Layer 3 of a small transformer language model trained on English Wikipedia (12 layers, counted from 0, width 64).
A neuron adds its activation times its output weights to the MLP's output. To switch it off is to set its activation to zero at one token and run the rest of the model.

Output weights of the MLP neurons that the questions are about. A number n stands for n times 0.0038.
n35: 0 34 -29 -26 9 1 -5 -6 -21 -2 25 -9 4 16 17 -12 -14 32 3 6 -3 6 11 8 14 4 -13 35 -8 -36 44 45 -28 -20 -9 0 -63 4 3 35 9 13 -9 -11 -1 -3 -50 -23 44 10 -31 12 35 -11 6 12 8 -12 29 -35 -5 -14 -23 8
n57: -50 -27 71 15 -20 19 48 23 24 -6 52 68 41 -34 -17 6 -24 -17 7 1 -57 29 -6 -27 -3 3 14 -41 36 31 15 -49 -30 66 4 -12 6 -23 43 33 -24 -49 -16 -22 -60 26 39 -21 -6 24 45 -11 -22 52 -8 -25 -3 -54 3 6 -15 16 -17 -10
n90: -9 15 -7 5 -18 -17 -30 24 -25 -16 15 -76 14 26 10 -2 0 0 40 -6 -37 -18 6 56 -2 -19 53 34 6 1 -51 -13 27 39 -59 33 -4 45 -22 -1 -9 46 4 -2 -22 -25 -7 -22 -50 -7 55 -4 42 12 29 -8 17 -4 18 -17 -7 12 -14 -2
n114: 13 31 -7 -17 18 -24 -30 26 33 22 3 -38 0 -14 -12 -25 1 2 56 -62 28 -16 21 -14 8 17 -32 38 -39 24 1 -1 60 -8 -38 -45 18 -9 -56 13 -42 16 -5 3 36 -1 46 -32 -1 -21 15 -9 25 -23 -41 1 -21 26 22 -79 -12 26 41 24
n127: -35 -9 26 -26 -19 17 6 -50 13 12 -10 -27 0 6 15 5 31 32 -4 -15 -21 1 29 -28 -55 -18 8 38 -7 -5 -5 -5 47 29 21 28 -25 -34 9 7 21 -8 38 26 -22 -21 -6 -37 8 10 -11 -13 27 27 24 -41 -24 -14 5 -8 -4 -3 -19 33
n142: -13 -47 29 6 -2 -20 29 -13 -34 -27 -9 29 21 -48 7 7 -20 -19 -47 35 -2 -22 -46 6 4 23 5 11 28 12 3 27 8 -26 39 -14 -26 0 26 37 26 -21 62 3 -5 -20 -30 -9 -62 25 3 9 -16 15 5 7 14 19 23 18 -25 -9 17 -13
n154: 3 -14 20 -2 10 -29 34 -41 2 -25 -17 56 50 27 -37 -9 35 14 40 22 29 -10 3 -22 -10 9 25 6 -9 0 19 16 29 22 -12 -37 15 -33 -1 2 11 -12 32 -33 -27 15 -19 -8 -15 3 -26 -48 15 4 52 -1 -36 -9 29 3 -15 -5 -14 -12
n166: -16 -65 -16 -47 -8 19 10 22 -41 4 20 -4 -13 4 19 8 -30 45 2 -7 9 0 -2 -26 71 -12 7 -23 -4 34 35 1 21 -9 -39 1 -3 -3 -35 -9 21 33 24 -76 14 -7 -67 -37 10 24 6 17 -4 39 12 11 12 -16 69 5 -15 3 34 -3
n171: -2 -17 -6 -29 14 48 33 -18 -32 -2 22 -24 -34 33 -17 -11 -5 -2 27 40 5 9 -21 -10 25 -25 3 -30 28 -14 -20 -28 13 -25 50 -16 -6 -19 -14 -2 -17 27 -11 8 25 20 30 66 9 -28 18 -32 21 21 -37 42 11 -4 -42 -7 11 17 0 -59
n191: -19 -14 -2 15 18 -21 -15 8 1 -5 -34 -36 20 1 16 -16 5 4 15 10 -10 1 -13 14 9 41 14 -8 20 1 -27 -12 9 4 -51 41 28 7 -30 35 -21 4 7 -7 39 -11 29 -25 28 -8 4 -34 39 -12 3 -4 18 30 -9 -6 -5 4 12 -49
n196: -16 47 -10 -11 -4 -3 -37 15 -10 -21 -16 45 -2 -2 -5 -1 -9 -12 -8 16 -12 30 -18 -8 3 -22 28 21 -17 -14 6 8 -30 -22 20 19 -3 -41 14 29 -13 1 45 15 19 -35 -15 -1 -12 19 -11 -42 -17 23 35 -2 -17 -1 17 9 28 14 1 15
n208: 35 -31 -28 -2 45 -63 -5 -43 -2 1 -36 -19 13 1 7 14 30 -11 65 -6 23 29 2 6 62 22 -5 -14 -26 29 5 -50 -9 -50 -56 49 27 26 -31 -16 15 -1 -44 17 -13 -3 9 -35 14 15 25 -26 40 -5 22 -2 16 -41 16 1 17 37 -2 10
n232: -30 19 2 32 6 28 -55 -45 20 -6 17 -47 -1 -3 -3 -17 -40 -23 -17 20 15 24 -14 -12 -28 -40 -39 25 -1 -15 -21 -8 7 7 26 -7 2 33 -43 36 -35 -3 32 30 22 -14 -7 -13 50 8 -27 23 7 -29 15 3 16 11 41 -4 0 -30 84 -8
n246: -9 5 8 -10 -3 4 -16 18 -32 -17 25 -8 -17 -1 -1 1 -45 36 28 2 -24 -14 -32 5 -7 30 31 7 14 29 -19 -18 -6 18 -19 16 -6 7 -9 -7 9 30 -29 -22 18 20 18 -42 21 -14 6 3 13 -12 -26 -30 -5 21 53 -47 41 34 -19 28
n249: -29 -23 19 6 3 29 70 -44 -4 10 25 4 -8 6 -55 42 94 5 29 16 0 -31 11 -61 -3 40 -10 0 16 65 23 23 18 6 -31 -17 4 -51 2 32 12 -32 -28 -4 -12 6 -3 -14 -68 32 33 1 12 -33 -27 14 -8 10 5 -75 -31 -62 -9 43
n254: -25 21 -9 6 33 -17 -12 -10 18 -3 8 -17 45 -30 22 26 25 -2 27 -31 -4 43 -72 13 -25 -8 -16 -35 23 52 -24 15 38 12 -7 -37 -25 -15 43 37 26 -48 -47 25 12 13 -28 -53 41 -12 47 2 -28 -74 -31 -21 -32 -24 -16 48 43 27 -31 29

Each question names a token from some text and the token that comes next. It shows the activations a of the neurons there, in the order above. A number n stands for n times 0.05.

Then comes g, the gradient of the next token's log-probability with respect to the MLP's output, scaled to length 1. A neuron's effect is roughly proportional to its activation times (output weights . g). A number n stands for n times 0.0049.

" | ", then "6"
a: 23 -1 -1 -3 -3 18 4 -2 -3 -3 -3 -3 0 -3 0 39
g: -18 31 -5 -8 -19 -34 31 -47 -14 -18 -13 39 28 7 23 5 18 28 -17 -44 26 -13 -6 23 1 -13 -13 52 -27 37 18 -10 -29 -39 27 6 11 -4 10 8 -3 -15 -30 -24 -13 24 49 3 19 8 -2 1 -73 -20 18 18 -31 44 -21 34 -8 32 -26 -24
Switching off which neuron hurts the next token most? n254

"her", then " School"
a: 47 -2 -3 0 -3 -1 0 -1 -2 6 5 0 -2 13 0 0
g: -20 -4 58 -19 3 4 0 30 13 7 -30 -17 32 -22 28 -17 27 9 17 -7 32 13 21 57 -31 -56 2 17 -59 -24 26 6 -10 8 -28 -20 -4 -22 -6 26 -28 13 -30 29 -20 -19 -59 20 -13 9 6 36 0 7 35 -28 -37 -5 -22 7 5 41 7 7
Which neuron, switched off, raises the next token's probability most? n246

" two", then " or"
a: 5 0 -3 -3 0 6 -3 -3 -2 -2 27 -2 -3 -2 -3 4
g: 29 5 -5 11 -4 20 23 10 -30 -13 -28 10 6 33 -4 -16 -28 -8 -18 43 -16 34 -7 -17 39 -2 10 -20 8 25 3 -23 -95 -17 2 1 12 17 -45 -1 -23 29 52 6 10 -36 44 -18 -39 -21 -7 24 -5 42 41 19 9 -35 -13 -6 -11 17 -15 -10
Which neuron, switched off, raises the next token's probability most? n254

" first", then " app"
a: 65 0 0 -2 0 -1 37 -2 -3 -2 -2 0 -3 0 0 0
g: -18 3 -2 15 -49 33 -13 18 -17 29 53 -47 6 0 -9 -26 -15 17 20 -20 -16 13 39 11 -15 6 25 -6 -5 -14 16 30 23 -18 -26 29 -12 -19 -17 21 20 11 -29 -7 -8 -9 38 -44 53 2 12 -73 -33 -31 -12 40 23 -22 38 2 3 -19 24 -24
Switching off which neuron hurts the next token most? n35

"3", then ","
a: 36 -1 -3 0 -3 1 -3 -3 -3 1 -2 -3 10 -3 -3 -3
g: 56 11 -73 -53 37 -5 18 -26 -26 19 4 -23 -3 -9 11 2 -32 13 -41 27 -42 -7 0 15 22 -30 -24 -2 -6 34 -1 -5 16 -40 20 -25 30 -20 -40 -17 34 0 25 12 19 -18 -6 1 22 30 -39 32 17 25 9 -11 13 -3 10 -4 -17 17 -4 51
Switching off which neuron hurts the next token most? n35

"016", then " with"
a: 43 0 -1 0 -2 0 14 22 0 -3 -2 -1 -3 0 -1 0
g: -28 -29 11 -34 0 -21 5 63 1 -28 -14 -28 -26 34 -8 6 -22 0 13 22 20 41 41 7 29 -9 -14 33 9 24 -14 -23 -5 40 -29 14 -26 17 -25 10 -43 10 20 -8 0 -35 -5 -35 -16 38 -15 29 -5 -26 -60 14 -16 13 37 -14 22 -9 55 -9
Switching off which neuron hurts the next token most? n166

" were", then " "
a: -3 11 50 -1 -1 -2 2 9 0 -3 -1 0 61 -3 -1 2
g: -30 -5 10 17 40 19 -6 28 33 -25 -44 -43 -28 -7 -7 -19 48 -5 -49 16 23 -18 21 12 30 3 -39 -9 -9 2 0 -32 -30 56 64 14 -5 9 32 -2 -2 -6 6 -28 -3 -13 -43 -11 7 -7 16 7 3 -35 5 36 -55 -6 -3 13 -17 11 28 29
Which neuron, switched off, raises the next token's probability most? n90

"ale", then " household"
a: -3 11 2 30 1 29 -3 -1 -2 -3 4 0 0 -2 0 -3
g: 32 -27 -27 10 20 3 -18 -21 -15 21 -17 68 1 -38 -37 20 -8 -30 -58 -17 -39 14 -17 10 25 0 5 12 56 -1 2 24 -3 -11 25 3 7 0 -37 0 -8 -13 15 20 -16 -14 1 8 -75 25 19 19 -7 25 -43 49 16 -3 8 7 -26 21 32 1
Switching off which neuron hurts the next token most? n142

"oper", then "ative"
a: 2 -3 0 -1 24 -3 28 -2 -2 29 -2 0 3 0 3 0
g: -21 23 11 -24 11 -7 33 -67 2 -44 2 34 8 -10 -2 8 23 20 19 -21 53 -29 -6 -15 5 12 3 29 -27 0 7 17 39 8 5 -50 10 8 36 0 23 -22 -45 6 -8 -18 -20 21 -40 1 -3 7 48 1 2 -26 -2 21 -19 22 48 -13 -69 -14
Which neuron, switched off, raises the next token's probability most? n191

"9", then " hous"
a: 49 0 2 0 -1 -3 7 -3 5 6 4 -3 -2 -3 0 0
g: -4 17 -34 -5 32 40 -39 -31 -19 31 18 -17 -54 -29 40 -8 -9 -8 -4 1 -19 -11 -33 -5 17 1 -8 16 28 -25 0 36 10 -13 37 -13 -26 46 16 10 -11 -9 -47 -36 -18 -10 -33 49 65 -8 3 0 22 -9 -19 25 7 -9 -10 -7 -11 59 15 13
Which neuron, switched off, raises the next token's probability most? n154

".", then " Ab"
a: 22 -1 -3 37 -2 0 36 -2 0 11 0 19 0 0 -1 1
g: 11 17 -28 -31 -29 -30 53 -22 20 28 -9 10 -46 13 -8 -6 -22 -15 13 -10 10 1 1 -51 -66 48 0 11 -24 23 0 -32 17 -50 17 2 -6 39 -18 9 -23 -10 -37 11 19 2 31 36 4 -1 0 -47 35 44 27 -11 20 36 16 3 15 7 -3 -9
Switching off which neuron hurts the next token most? n114

"ian", then " inc"
a: 1 16 -1 26 -3 -2 -3 -1 -2 16 3 0 0 0 24 0
g: -8 4 -34 23 12 17 14 -18 -4 -2 -17 0 8 4 -55 30 7 25 26 -43 -52 13 -28 -8 -25 28 -12 -24 10 8 -10 32 -19 13 2 50 -3 11 -10 -14 13 -21 26 -13 35 -7 18 -13 -20 32 44 -46 -50 6 -2 57 48 -32 -3 -36 -21 23 25 -14
Switching off which neuron hurts the next token most? n249

" sp", then "re"
a: 5 14 23 0 0 -3 -3 0 3 46 -2 35 -1 18 -1 -2
g: -19 -15 10 31 34 29 -33 1 24 13 -41 -29 28 10 -21 2 -20 -11 22 4 5 48 -8 -7 -7 17 8 -16 19 27 -12 -22 -4 -11 58 27 -34 -30 26 3 -16 -27 18 13 19 -1 -52 6 11 -26 17 21 22 57 -25 19 15 -77 -14 -28 -7 -23 -27 0
Which two neurons, each switched off alone, lower its probability most, in order? n57, n208

",", then " ev"
a: 15 -1 13 -2 5 -1 17 0 0 -3 -1 42 9 2 0 -2
g: 12 22 -14 41 7 8 -24 -12 -53 9 -2 -9 -34 -29 -19 29 -3 21 56 -7 -30 24 10 25 -8 34 -14 11 -25 -8 0 -6 40 -39 -34 14 -45 -47 7 -19 13 -10 -28 35 -22 8 -15 37 18 1 15 -28 -6 25 -42 -11 -4 20 68 0 9 -17 32 12
Switching off which neuron hurts the next token most? n208

".", then "\n\n"
a: -1 -3 -3 55 -1 0 27 -3 0 21 0 13 -3 0 -2 15
g: 26 -14 4 -2 32 -36 -44 26 -25 21 -18 42 25 -3 10 17 -13 16 -1 43 26 22 -37 38 -48 -40 20 -12 1 -2 0 28 -39 13 -26 -7 38 -54 -7 12 3 10 14 -5 -24 51 -17 -10 5 16 10 55 -22 24 8 -22 -22 -50 10 -12 1 -8 -23 -19
Which neuron, switched off, raises the next token's probability most? n114

" has", then " g"
a: -3 10 32 -3 -1 -2 -3 -1 0 -1 -1 46 49 -3 -2 -3
g: -21 -14 -4 26 4 15 14 6 -16 42 -37 -18 -23 23 -34 -6 -34 7 0 3 21 31 -12 16 -59 35 33 -42 13 1 -21 -53 -17 6 -14 -22 6 18 5 56 1 -23 -20 0 -18 0 -15 19 -19 13 -21 -15 46 22 34 -32 67 27 36 9 1 -8 -15 -27
Switching off which neuron hurts the next token most? n232

" t", then "ut"
a: 33 -3 -2 0 -1 7 0 0 -3 5 -3 0 0 0 -3 0
g: -59 -7 -46 -22 13 -27 -13 31 45 4 -35 -19 -44 15 -28 45 -24 4 -6 4 2 -20 16 4 -6 32 6 21 47 37 1 -21 12 20 -10 21 -6 13 -10 16 -4 -13 1 9 55 4 31 58 9 -29 -5 -57 26 13 -22 9 0 -35 -6 14 -27 -12 -27 7
Switching off which neuron hurts the next token most? n191

", the", then " O"
a: -3 -1 35 -1 50 -3 -2 -1 0 0 -3 32 6 -2 0 0
g: 14 -17 8 17 -25 -29 -11 -7 6 23 23 7 -18 64 30 -12 13 -31 7 -30 -9 -31 -2 2 16 -1 -1 5 15 11 -19 19 -14 50 -11 -40 -9 53 -3 -4 0 1 -21 -16 13 24 -61 46 25 -51 3 11 2 10 53 12 28 -11 -65 -9 -38 12 -18 -11
Which neuron, switched off, raises the next token's probability most? n127

"2", then "."
a: 19 -2 -3 20 -1 -2 0 -1 17 -3 -2 1 55 -3 -3 -2
g: -27 22 14 43 -16 52 1 -22 -42 -14 25 16 8 -44 -1 13 28 -25 -21 2 20 1 -29 19 -5 33 3 25 3 -20 19 -24 34 -19 -22 -27 25 40 2 46 -29 -10 6 -16 -53 11 39 -3 -7 -24 5 -18 -71 18 -12 -13 16 35 19 -3 22 -39 -9 0
Switching off which neuron hurts the next token most? n232

"m.", then " | E"
a: -2 -3 32 -2 31 -3 11 -1 -3 13 -2 -3 -2 0 0 -1
g: 43 -3 28 1 -52 13 6 6 -1 10 58 -14 -3 25 -1 -48 10 8 5 -9 20 -32 -24 12 5 -1 -4 10 -28 14 8 -30 19 -7 12 -44 -39 16 -1 -17 -42 41 -1 -15 5 32 -3 -57 33 0 13 -47 1 0 50 18 5 24 -34 18 35 -25 18 -43
Switching off which neuron hurts the next token most? n90

"wards", then ", E"
a: -3 0 0 -3 -3 -1 57 -3 -3 11 -3 0 -1 -2 -2 0
g: 17 17 0 -19 0 -27 29 4 -42 1 7 28 -26 13 -25 -40 8 23 10 -2 33 46 37 -11 7 -14 14 43 -33 13 3 31 -5 31 -49 -22 11 -12 0 9 -49 -26 9 -8 51 -2 -20 -18 -1 -7 52 -41 10 -8 57 2 -42 -36 -10 -32 -6 19 -16 14
Switching off which neuron hurts the next token most? n154

" player", then " of the"
a: 26 0 6 -2 0 -2 47 0 -2 60 -2 -3 0 0 -3 0
g: 14 25 -20 46 22 -22 11 8 10 -8 15 -22 33 -8 5 14 -39 9 36 -16 49 -14 -2 -45 18 1 -44 -26 -11 1 9 -44 -19 -2 -2 -19 2 -18 6 34 -49 3 25 -12 35 -19 4 12 1 -47 24 -20 4 -19 52 40 7 -13 -54 2 46 -37 18 8
Switching off which neuron hurts the next token most? n191

" $", then "45"
a: -3 0 0 11 -3 0 0 2 21 0 -3 25 -1 -2 -2 -3
g: 0 -42 43 10 -23 -34 -1 -25 -34 18 -14 -22 -20 11 -3 -12 14 -30 -10 50 24 -9 9 -52 13 -16 -16 11 23 -32 31 -16 11 -17 29 -8 -37 -9 -24 37 -13 -12 -6 19 55 30 -25 5 -9 1 27 19 13 45 -48 0 -17 6 16 2 -32 53 3 44
Switching off which neuron hurts the next token most? n171

" al", then "tern"
a: 32 0 0 0 0 -3 -2 -3 16 -2 0 2 -1 -1 0 -3
g: 18 -9 0 7 -22 21 -27 -14 1 -22 2 7 7 -7 -19 70 56 -23 -26 -29 -22 -12 39 -13 3 -18 -50 31 37 -43 -16 -2 18 39 21 2 7 -10 33 -10 4 3 30 -10 -14 -7 -8 -33 -72 -12 15 13 16 21 -24 1 29 -30 0 26 0 -35 28 32
Which neuron, switched off, raises the next token's probability most? n35

"k", then "ans"
a: -3 -3 11 0 0 -3 0 0 5 -3 -3 3 -2 28 0 -2
g: 5 62 -46 25 -18 9 46 -7 -15 24 -27 -8 -16 4 -24 10 1 11 2 11 -55 17 -11 -29 21 24 -9 -24 16 27 -36 9 -2 1 16 57 0 -22 13 -56 -16 -29 -13 -27 12 11 31 18 -13 -1 35 35 -29 33 -24 -2 1 -7 -9 -54 -12 30 33 -13
Switching off which neuron hurts the next token most? n246

" res", then "iding"
a: 5 -3 37 -1 0 -3 15 0 0 -3 -3 4 -2 -3 2 0
g: 54 -11 -41 3 -20 -18 -1 53 0 24 -9 -18 74 -3 37 -5 -29 10 14 -54 12 -29 -14 20 -18 -48 -38 23 28 -34 19 39 16 -23 -6 5 21 12 -26 -22 -8 -24 12 16 15 -39 2 25 1 -24 -3 14 -24 -15 22 -8 21 0 10 3 -25 -18 39 10
Which neuron, switched off, raises the next token's probability most? n154

" and ", then "0"
a: 39 -2 -1 -2 59 0 22 0 0 0 0 -1 22 -1 0 -1
g: 6 9 -20 2 19 -2 -4 -15 -5 -47 -44 25 14 -39 9 -33 -33 21 -17 -2 30 -47 15 16 -16 -36 8 14 12 -7 64 37 -12 26 -37 1 7 -20 -22 17 42 10 -33 -24 -8 18 5 25 -47 -7 38 -3 -17 -17 41 -12 29 -11 -23 7 9 -8 44 47
Switching off which neuron hurts the next token most? n154

"2", then " |"
a: 54 0 -3 -2 -3 -3 -3 9 -3 -3 -3 -3 -3 -3 0 0
g: 3 7 -32 55 -27 -37 56 -2 -35 9 -26 -9 16 -37 -18 -19 14 18 -6 17 -21 -13 13 -10 43 41 -2 -30 -18 26 3 12 -34 -38 5 -15 -30 20 -25 36 22 12 28 -34 -10 8 16 -19 13 -24 33 15 -6 -24 10 -6 0 30 9 -57 16 -22 50 31
Switching off which neuron hurts the next token most? n35

"ed", then "uc"
a: 29 7 0 -3 0 -1 -2 0 -3 -1 -3 -2 -1 -1 -3 0
g: -33 23 -22 40 3 8 52 -20 50 15 -21 28 10 -6 44 9 -20 -16 18 -12 -24 32 2 -12 7 -31 -15 25 -16 11 -17 -27 -7 19 28 -12 -51 -29 -28 20 -40 9 -20 -6 -8 18 25 36 -31 -8 -8 20 -7 26 -2 70 22 -43 -36 1 -9 3 -37 -1
Switching off which neuron hurts the next token most? n57

" located", then " in"
a: -3 -2 -3 0 -2 -2 34 -1 -3 -3 30 -2 34 7 0 0
g: 3 52 -22 -10 -18 -38 43 -15 -12 -8 22 10 57 34 4 -2 -14 9 -64 5 1 6 -21 -5 -11 -10 1 42 2 33 14 40 1 -4 16 -15 41 26 -48 -51 -10 11 -25 -7 -6 -57 4 -8 -26 20 -11 -2 -18 -12 34 7 28 12 37 10 -5 -5 -31 -34
Switching off which neuron hurts the next token most? n154

" also", then " has"
a: 0 -1 11 0 0 0 6 -2 0 13 8 -2 48 -2 0 0
g: 21 -12 50 -24 -54 -6 43 -23 0 -4 10 4 18 54 6 -8 -38 37 41 -11 36 26 -3 -47 -17 17 4 -19 -20 20 1 19 -1 19 10 -21 -14 16 -29 1 -18 5 -1 22 12 8 -28 -28 -44 -12 10 41 40 33 -14 16 26 -12 -9 -7 -21 -36 -52 -32
Which neuron, switched off, raises the next token's probability most? n232

"up", then "y"
a: 7 -2 0 -1 -3 -2 35 -2 0 7 -3 -3 0 0 -1 0
g: -18 -35 -21 -3 -2 27 7 -7 22 -23 -33 2 -3 -18 -27 -1 -9 47 -32 42 -33 28 -22 8 -44 0 -22 -9 10 41 -4 -3 -50 39 60 37 -1 43 -31 31 -10 -13 16 16 0 7 -27 27 -31 6 25 -26 5 28 -33 35 12 24 14 -41 -27 -12 8 2
Which neuron, switched off, raises the next token's probability most? n154

" vol", then "ley"
a: -3 0 5 0 -1 0 -1 -1 -2 0 0 53 0 8 -2 0
g: 45 9 -18 13 14 -9 22 -39 -15 11 13 30 -10 7 -20 -50 -54 14 7 20 -23 -46 -19 44 38 27 30 -6 10 7 5 1 7 -11 -2 8 9 -19 20 0 48 -39 3 -16 22 -20 -38 -35 -50 20 33 -32 13 7 -20 -34 -13 23 -17 30 38 32 -27 0
Switching off which neuron hurts the next token most? n208

" pr", then "ed"
a: 3 0 23 0 -2 0 -3 -1 -1 -3 0 -1 -3 -3 -1 0
g: -2 -6 -14 -1 31 4 -10 8 14 -14 30 -40 -18 -12 30 -22 -32 2 23 -17 38 -39 -1 3 5 -11 7 -40 -16 -10 41 12 31 -22 20 25 -4 59 -3 28 -28 25 -1 4 -50 -40 10 -20 49 -10 -36 -44 -8 -14 -2 -2 3 30 74 4 4 -1 10 -38
Switching off which neuron hurts the next token most? n90

" ad", then "j"
a: 10 0 24 0 -1 -3 0 0 -2 -2 0 37 -3 0 13 0
g: 16 16 -62 49 0 -3 36 -30 -30 26 39 18 10 21 -14 -43 -32 -9 7 1 -52 -38 5 -7 -21 17 0 -4 27 21 15 -25 -2 28 20 -12 26 -22 -22 49 34 6 7 8 -5 3 15 -25 -60 5 26 -24 36 -20 18 -41 18 -14 -12 24 -18 -12 20 -7
Switching off which neuron hurts the next token most? n90

" g", then "ard"
a: 5 0 -3 0 0 -3 -3 -3 54 42 -1 0 0 -2 0 5
g: -10 -14 8 15 -40 42 -34 47 -22 -6 -36 -39 -20 -30 -7 46 16 6 -35 -16 57 -14 26 -15 -39 -35 11 -30 26 -35 33 -10 -1 20 -2 17 16 11 48 24 12 -34 -14 28 31 -29 37 -16 -8 2 -26 -8 -17 -22 -25 -20 14 30 14 13 20 17 8 12
Which neuron, switched off, raises the next token's probability most? n171

" Can", then "ber"
a: 39 -3 -3 -1 -2 0 -2 1 -1 27 5 -2 0 0 -2 -3
g: 43 -19 -30 -31 10 -29 9 0 -4 14 -9 1 -11 20 -33 -26 20 -23 34 42 -39 -21 -1 -37 -7 18 36 -28 -8 -5 26 -25 15 -4 -11 29 -13 -30 -10 -1 16 11 -16 9 2 90 40 -25 -11 29 -19 -2 53 -38 11 -33 9 14 -23 8 36 -22 2 -7
Switching off which neuron hurts the next token most? n191

" main", then " camp"
a: 39 -3 -3 0 0 -1 -2 0 0 -1 49 -3 24 0 -3 0
g: -17 27 17 -14 -1 29 -24 -10 17 -5 -20 -14 -24 -3 37 14 56 -6 3 -4 9 -1 -46 33 7 -53 -19 40 -26 34 13 1 -20 76 21 6 -16 -19 30 -27 -21 -3 -11 -1 -5 -38 -32 -22 0 -18 19 21 -2 -9 -52 39 -27 10 -15 -6 16 52 13 -11
Switching off which neuron hurts the next token most? n196

" ESP", then "N"
a: -3 0 43 0 0 -3 0 -3 -3 11 18 4 -3 -3 4 -1
g: 0 14 -81 40 0 -16 20 28 9 -7 1 -6 20 37 -25 11 -22 30 -33 -39 -40 -29 21 -4 -11 13 33 5 36 47 14 7 -36 -11 17 47 38 19 4 -26 0 10 -1 -11 -14 -31 15 -4 -12 24 -7 -40 -63 -21 -11 0 19 24 20 -10 -12 22 -11 -8
Switching off which neuron hurts the next token most? n90

"O", then "; |"
a: 2 0 0 0 9 -3 -2 -3 -1 -2 33 -2 -3 -3 -3 0
g: 20 -24 62 -23 -1 7 62 -39 -16 -11 24 -12 21 -23 64 -9 23 -26 -13 29 -7 27 -38 34 47 8 -13 41 -23 -30 -50 11 -13 -3 -9 -44 -27 19 23 -9 10 2 12 -14 4 -13 -16 -10 50 13 -21 -1 -25 -3 -8 -8 -19 -4 -1 15 11 -11 -33 13
Which neuron, switched off, raises the next token's probability most? n196